Layer 2 of a small transformer language model trained on English Wikipedia (24 layers, counted from 0, width 64). Numbers have three digits each and are written without spaces.
A neuron's activation on a vector x is SiLU(gate . x) times (in . x), where the dot is the dot product.

Input weights of the MLP neurons that the questions are about. A number n stands for (n - 500) times 0.0013.
n8 gate: 319480448340330354689322484611503511448709621623323466474352623685658359537506655402615568461411659461474400506460647425358609552467409735553545435507521578404483615338256615564495634680466555
n18 gate: 291576313631504604562326539381260355664503406609376445725425391341513526392614500453381479334710556627400490290447541718441382442605503598445504245463582536562474314389543354535463630510263512
n32 gate: 487381452512482511348387356721609355658651498603556679526547451491465421457788321565363553379387625633574567374556493529656304517601627443602406570711393415350366528538659423394474658578465461
n40 gate: 397433441470292403362526258699497360362470658631606650445437440615623501382573507397588657586344653285504559438395539655438545692539488660708399709735512586486557351425507471357251505358434662
n51 gate: 413662448462583486414501367455625573472369521606332484399440393607564772404541456375598534367424699556491314358386384267428590423647594408510668386327561545548425511641451466549388697317618823
n62 gate: 583650468598418411405458629582660378574473299444518513399412454604476499356483400537430540414571640584449381449429478502578616454476553643461419394589574556658742328415389462559514527462676434
n63 gate: 659436712588499249537424416684421395378463440639383355526433457504510449371502683586536365516445451477643400332580460414451406439596478481552429691656795752345502540464615674363373523571553544
n75 gate: 703501383405352424367596777562446446508553572380400654308398812439625296498607260572438488394538546372416336490614490336506597534480520397598482602672843697396485781491666469661538639659501720
n79 gate: 405466483498427539581445389441495606535688524541600518497739391544602321698497520491480486361770618408602391383493266516647631238439567681728449469437377470504551521365541567404628523532420430
n86 gate: 446642502490500397577468504628582350382658400523506542749297446355604334475524569382382426620598465460593551562370548446500642560763626680497505480516392596500422616447499651508463617586621578
n92 gate: 586196270472537517601528440579287580574097449573302778610660628584443290615446338374182526596635580664556498394648425762601357667458585358513525682611440585622755479490446329586585562400477783
n94 gate: 353501711360669558396647652441624392462593750036391444389678516582427441454428670545636612371414366529465438482409531341569352469579549538618369419569574560439633555396593641587475531642795496
n107 gate: 595696390520443597458610442665511641545506523502608701643462567629571455408588411388487618386542433349354485554608481540405379645468352621586532470454479336372398439409792599558636389389432517
n111 gate: 724456288506370600624395543339501487583646660413460553457570428613426585267489431597579695395608606495426468470369485456294562583405648663368482727584582611451517529688624546691532517255486697
n115 gate: 461422705520491448456543413703677588718379567516390710478501323440396236493445639499526511564665502286259459439529488526582485511334484433555353179652600329308462664456514650612287428353416515
n127 gate: 390236445354561418526485528443693411595490588398508368492384446406353502274506340310599646505647618500473354484463598533684506521302476715595611464600505578348599416460352596480693361487481512
n130 gate: 564588492609499645573551434480469433564483581598361677485736544518169501558442638404381703381463431490388368620562488632777627763551340653533490501587487575490438689571706398201290527381521472
n131 gate: 673336392503210580487486472474756283471372502498493598435432429501608477451479376475722526529572463408608355462514361250415465459421247279790534334388530358387591526655424463719225696576567549
n135 gate: 480435332503458518498534445478629440639480404578311456486452529438593611348577509526516493571427510491536397490498468429556536602617582635408508533433589378579338502590488543470349406284474592
n141 gate: 469489409473413644414487483611598330603679804476578600721228560454310666684522556487517600626425349511655213360253432594304373559580419473473529335665443588571417601298539806434368483618409792
n144 gate: 609328431503481490507586573492529427522402536304338502371474493249696367682500388571515593478450404355453313607564510405555247435465557530465406658592431452450455669656521488607538595577470662
n148 gate: 607428529602535389486512407380534388406516360530445536478383426532463429433489434367519503439681467568527555525590439546455572492397491583441444336515416456478414570560463479533615685437730223
n150 gate: 727722512319463410683328456290789294776715581666415571563578427436411280409608394472426712246390252464283374506535620465462645472514430496516463558523619566509374534362347480468471389396698481
n152 gate: 405539569514559570549637359564386438525585645437565482594377301581697477573474480392677626588464429428578570518453558520475613600416585440399543552464570573540461507398566630554473286467558629
n156 gate: 614382518497583419260486764335628524650568461562459466480364442493579532656552665428476418559381433463456472330609360608564476529378470566391516400248764513397614538572429472460418631380291726
n159 gate: 631587528290394490589408601458452570615510534510508527575632345351492554367545539465553427641349301500292382365488444499374399482375467538575583506582610238418476319561433277563451780421397448
n164 gate: 561550455557592307484422527530612529579357601628274498527641456550495503479502475434472503350441543465544508506548570545645360501616524350504505421203494408468287437555455388506418526479482691
n166 gate: 622529494613520337431336551691679520631575764540404467505684616324602417548636393495462403488499478385435325497687491436488483379382544591394590426526711525436410396305693515692423501520636457
n168 gate: 534551332246347431549438710595589354526595683483423482707420511329611359327519548581587775464556498496488218674509665443395435368637576727398498470789451224403618496560522537676360447559581530
n173 gate: 413541314481413553358404425590506452438446594605409545521464569280536674724482581584323333533526431432576554532527528432475424570369575371263522606479605619236581657416719435386431432453498712
n174 gate: 615404646520298423420318691771654579255398494551429467499470697566482448242353476518551690414522380545271566494447578485569476523692654680587474304449414443545676728382330734575583553416486563
n181 gate: 265507461552560487671429646430448592515525475540745434629556604544607574491256437572358544581593443566624602372686436717460476287558686589532426452366489298542651621475629498621311571465329636
n8 in: 582514513417601379478557537488513419560349375454625391451516304389515820487451432541586444625467518350546496533544566448608341329624604318471476425488314483572520523702658496279515516490409654
n18 in: 353429293616545480562413473311277460691442491520547510717456439337499512376557442497483515359537480592344532451304582698606350664539638507466527487201394439506336449398479513522576693516482438
n32 in: 363555295438630394511458544441422640477412385562575519457368518744526770538501454684602452468441482348506600564680580541678333458592509460611442743585572582716541387500371289467664549500611561
n40 in: 585417597656525458538429664523414460438369670502632398342422375582607516426573461541538522525468696544408498492492595461426394758516443578634430542565549537737458561494567451430259685589493624
n51 in: 469563513555456523494551522761475420522435560537322440532457554560451589250612290464471560593359336224280490345497740621261457451530356504564422506598531488566491419606554507362587462445635295
n62 in: 593584375589238463373460531529568506502505393593490407378336475592386534249564325429486530510549639601536475433419546516475520481378537581510291406462538459668711423409542501533490535570565432
n63 in: 437514494596253450384651372416469541394448665588419387467681513553598532497444384423526539583454646479405610576499567361399374577494265383496465603292579296688521449636489250560517574349535381
n75 in: 513389498480409462577391594367589392650522380464430679560495541526521605543589492611497314292530592696622488716416295254433530685432411343549367605753553338270574407616318492345478465494440561
n79 in: 287468522628586468619618523368332502614465407408581517461711428528456383563535431620556555447629397545428366437325380551608281235449515449562431306509461483616332445542478543664605553467513402
n86 in: 481547553474377445592503614598499339497475466622410483682488475436613349537386395486371546630487522454450423371390367631516683552832565538568649511574376648523595615367517487477600524539538494
n92 in: 572551327375525407505449544483701472446407466371418610336709619600480573528468771458345371567799724505323548570487570410465424545468428295406623428497539507518598519165663447575580493616492658
n94 in: 717595448415626635424559398478473554619498341689648427538659322479562609399462655329571613473457559462477566481451405580487465491507586640401645572321533498200499516443427538539463395664188535
n107 in: 579663430460464552456535374523573500560572616554483528646515510431541588391430386528520580455606427363174514544453480407524469575423367556504533466440485425593336415571620533602560591528666622
n111 in: 575139384528390647577536548577573586511750361530427341555495708426496481681466349439498425497531597534584515458656407483595528579337501717539481658524593494320395320566588541495470539524552600
n115 in: 531427612658490454419378419620411471629451517318399583553213423328663191432687446495535672576477519540375339287463636521463539311617416542407404412400555462186379512506548593465433370618569654
n127 in: 371391390424477550518497482529588492603487516461528481468504503356376495573558317203490513404413584653384332461478646606632509488356425644518495572413411489297630381560419457539519446394524526
n130 in: 433591314573581650539556553481639588521414402305321531513359561627468391233362548535515485525480262454485525515694647658451599347479296618642325626456653620499507574462436580407644323377441317
n131 in: 505636271599353467587678568540460519457638323189442448525325341562438646521645589585690362545922381385605392370495369484501521650469520173385614478420587440392488376632424609480298596550711385
n135 in: 426477428564544522470550548535503435522442411468341359378500498360463618362471629605501549476482573424426410410625516312455557645624683643405602429459474447603425455518394690366412441428572434
n141 in: 516452485395336355433278453222573441589251505588684343439460404591510427358538701341490330697524357459536377332513340462058380272524443454637483512440603437535384349681625557623410636440504545
n144 in: 546457473556578519410512401566378571419432548422578418592585576523492475553404575441412545626531486540525416453423551655461493566458515684478685533556361513393604354511333553627742575521595605
n148 in: 536468448600513473495577414411492409327521396461401445458487615457525419462446458432537325403585587580399530540664481589391497472407591602472600407330382462523419469626474407456521642417626395
n150 in: 483464338284405439420578504490471202688594506717495451487523421398444557473390426285373501598493377228378485497374284559654703512460331550615453355632352364529597558487388479271488409573439507
n152 in: 610642642544555569599411619455530487315448470439441552537514591364519565458516503521466448529658568478422534376541578599667566471522476507466565350477439490378549443506637467376373453721470615
n156 in: 587531549351547504520452401527592532555456308653537378386440462429285640524514538437471547252441231653510465522659339456372435311542343554621531569504725660556521553393479416395476622485497794
n159 in: 501636454539601409430653617531372487616608488311663521522542423441523476469315791606546562481444420623570390499507530448547405451611628366350584482757409477427446490447432395468585435454501491
n164 in: 435590609521568536669436651393473349530405454431545557427452637571381457364466609569480732537544486427643450404469376480505551429481481504438563496408491503572331507633619573414624451390571463
n166 in: 560521451716547457357546541600521511450483646536464538534623626540581279601475394431509448571472566335431505515612440550473563518469541471394538301325514367472483473364496492646430586479495615
n168 in: 580323445303539287531315469608589506509505569508358447690524526293349473701631562288433481357452406579397580514468464488451439440531631347526459530749404623511485414583310621491481619510744467
n173 in: 533418387562502616457547453472612493583539562529532536618485547343525613648541565448168438488645563439366455607550451621595491451323544382332647550495417534247524515532597366363267377596570430
n174 in: 648550627497411534478367503784555695319372540767344419592349311339484525453510492472363501355458304466325758385564480277353611682590508647638630226595329452667679556541566600441464548717701547
n181 in: 611474476467717656378690515478555470539513492558620500657614323585545488306259391659336583617543455493484573544508299512606521566637619658428432369405375383603595585558561559692396555428342457

Each question shows a token from some text and the vector x that enters the MLP there. A number n stands for (n - 500) times 0.007.

"s": 560840416451646381474438444538477371270538498652539507368363513491490450514442490577551232653586512714549523562365426463500639389529470432579480722465469509570373606438495520700776236621519398
Which neuron fires most, and how strongly? n86, at about 0.93

"C": 698556575488577515452390478473269562481552580436395451426407640597322397539415534378399540608451571505401651647355545435368601348567492596516463661588418253640338286590548585386315570584315641
The three highest activations, in order: n40, n131, n141

"ir": 300491598561549515491460529540451545452362390286725271471614511351599722691435320530406462326718524621645561580407455462640537485643332515521490708488276484408502356398570501747505496530401391
The three highest activations, in order: n79, n181, n51

" a": 396267570423496473392533347631486536452404402535199411601524531463521582571342559496524461646420455652299364527453624567582805323384342471319640494517581361582434437651429597546642376559341579
The three highest activations, in order: n127, n115, n40

"ce": 435666416399471605455413665654415580286484394665280552417512519587466734547596638403630513663482472515450375644387313485431717522509281462461569530414423603499245626518295519432437488624490449
Which neuron lights up most? n51

"or": 555485343521372699413485581541427550246203538496446495507480360586459594529182480334672472509503701739429527568340487713576418497603395432402594614409604336437402399669493592418574498527492490
The two highest activations, in order: n92, n131

"l": 394587700643501451435594554502702746482483558757594540403596429541443473530513401597585516551427578564502582575305456536567617321528405434456243704463283387497387268549386542403601623662408421
Which neuron lights up most? n79

" the": 407190493347551340398551463553528508352409389472438303698464527469407636619501590674532564605415362616345471533561623506615829394452456568376559492368526335603371450479580454668536453610345674
Which neuron lights up most? n156

"y": 366515443333449462510631545636331325425396394524322319474208513447552603650315509629621455538618430483579563642193428606470457529637309466542383484470564589578355448383389474654503524523270469
Which neuron lights up most? n18

"14": 717582648461618459590568628805472565527568502613586206415452643473378349590514346606447460639359587567376623543463412454538640420460365541478552461441402370537481285453516297580610306389430563
Which neuron fires most, and how strongly? n166, at about 1

" on": 637290461442617467395493443431549423517558490408311339526301482539454624828488496612509561475332512526255585360625377441506798425406331428607446589446483499602401542619700507450509441503450575
Which neuron lights up most? n156

"á": 610427513519544511522547488583296512320510221498475470447408458394270668436511403612626564480552473525313703635298644748396488431527498539529731610384441578439445404478491400698353698554507383
Which neuron fires most, and how strongly? n18, at about 2.1

"|": 581454609509621329349536595464478475571516363328282526628582478438496379519642469490634408467296609603541595459546539402708668300400165579524603619510417353677419429351571484452442487599609605
Which neuron fires most, and how strongly? n166, at about 0.41

"te": 510465573665517470557509427419313609360464566801617453559401429496423503567423320565583458578542643468430707624639333344526623462645349479427504714686521595485281511697477467615561453622544611
Which neuron lights up most? n63

"m": 667470667531429559423531670373509532344522516695803575508619452371406520650400434564453635513510422483259478672425519575556596472321350364483364543581189644570364415385495451474631319484374467
Which neuron fires most, and how strongly? n150, at about 1.4

"ate": 361757253412454510435503436617366383427382568599394538583403474464385528706558572477668545653546551554459676560476269425306511479681335553535548568418598497394389356431594616691721535549407325
Which neuron fires most, and how strongly? n107, at about 1.3

"ar": 413447530330385679518647505609560540289255496419485335465300356419488737370361408441507378436525675565437669745238562582372607423613499448371462647522602556503383320515553474589585543520579583
Which neuron fires most, and how strongly? n51, at about 1

"man": 520564417546679498550464616798415383562330404617615217560411650523487682564390622530523654418629708543492743653440474523635586553589446450560570521646442485400342411370624404422385609552597461
Which neuron fires most, and how strongly? n32, at about 0.64

"3": 655468611496601576469507596695503531463561496542335305464448780561474464409616447644596626550389561694351775577567388430617532502549339523402695305419409422408500364504510337283623336428527583
Which neuron lights up most? n174

" |": 630447309477557467362515610559436474501399323458502485675463496479457342351510456616674457510245616519621658420347370395526667336336363432394580652426311414604307520403496512422432407557538422
The two highest activations, in order: n92, n156

"io": 388483401495468370508460580541280460537430350471392435539488523537568675486537754751616487677500615490425703575388429301383553340572385531557427752495312522391390479619560442455481734583358496
The two highest activations, in order: n8, n63

".": 559375568562471676414606649447498421640343362577360406472388650467527439491578528548565395501315415535490641470370407544539546463614658338640609474591518563620286395439330466645472160483646297
Which neuron lights up most? n135

" form": 312532575454525672344367593546569321438493315493516510551507507322532607775495652408531748603425374553246628526537527520487479438463332441554626632441381376625393538471248448581548425675373537
The three highest activations, in order: n62, n156, n144

" serv": 244400470592496686507345662590626431637466343673423601386471465385501619638630706513435775558326590525387664494521587464369588299432455474389575700602561620502348472558463399603464542478412603
The three highest activations, in order: n156, n173, n32

" comm": 442402606672583516417445649540474532541531483571582578496545499224598609658592707552453525512530587459160708550480397500425598400300303471423374684596404543506655490403562417561467402616318545
Which neuron lights up most? n173

" att": 455520461794537724544531503481509636719444366475744591400463595291519556642607503390569596680486594424385820481533495528545704428469445507435527721457632358533570365559550458751563403688477737
Which neuron lights up most? n152

"21": 733538596546644389515656672857424566514669414595387208412532602490417512537599482574448606653414505496446642547467376547482651390458358525458574401389468376453409301420481301442605448350484593
Which neuron fires most, and how strongly? n166, at about 1.3

"12": 701556630452625481579625612777420562526563493648536173406460653443442386542555350575482476609338605598347614578460483460579655386432349520459557467477405428542435324386529277560586376358464558
Which neuron lights up most? n166

"202": 638488514812720599558461399642552424551536400591517406399371668580317257726640579687479602577462541382561515525263449460515491305521329469421597453407550484536548400440641562510455352474550584
The two highest activations, in order: n166, n115

"orn": 472619334577694471487659673439586442616482650707581394541348536591435650558487429395645745399517626735379598422303567227428450474572357437361610686503489522549436481602611471516549509492574774
Which neuron fires most, and how strongly? n164, at about 0.56

" play": 269549487736665680432520543544603396661574460496504438483387727405512575666692684429444667573384577493283563556385511280395481377473454371391685687525522375557459469540366562496557583603452673
Which neuron lights up most? n173

"-": 597581518593553341440573592329462318452460280499500531336483673627451570674649305492584330509394559620527613692386506449528528383404498388485509567724452387517315398554536469832358488666447519
Which neuron lights up most? n75

" and": 492426341103604446457650490416541421471512526691324452601577673505483680577627553551522613576482408571360639449561410532481804336493613491372550595349465501555390505456604729652578372551351480
The three highest activations, in order: n150, n40, n135

"e": 577594524365396415581501610612435423301494322724450412407567412622443702560368682601652323651543462442510691610593344522449561387620413515455502649535510488543349563406297643400469422768359471
Which neuron lights up most? n8

" ": 486669691538508447606623513437532368580313309551389519441432537553432522575504402636470456569059687615381591627402437568488555381417501600461526455482399472595408528507561588619566368659473602
Which neuron lights up most? n131

"chool": 441495301450548643434533688610557286532402407522441443610538753448442512671561557450475721558554489612339666793411389486302450556622483420515641404504492489522355366408456547578544656472269522
The three highest activations, in order: n18, n92, n168

"ro": 492634682654492399419615667683295584223309500480644524414492436610445648593653466619433584553559547560389596566456534613773625482467565381506669662366502471287359334464488587555460536492462467
Which neuron lights up most? n141

"er": 414792344389453565555568490608476608337365243469538400416327468471380477525286405287644436471636491474366633569298349434567692534669292641535506456514453472433290537439570578622523502516530535
The three highest activations, in order: n107, n86, n174

" other": 409326297514536448438537499590486496406360404614503430550670778458419529693601600608547646512479562544170621520472569478465686493484423393425781511612606511562481383372631584644515598541292480
The two highest activations, in order: n92, n166

" st": 323509740479656689406467470402499549488463385507616523557507635447620282620635597478406499522360474468334686523526426542621619406517281574506602703478502364583457355642485723677654441562256564
The three highest activations, in order: n131, n62, n79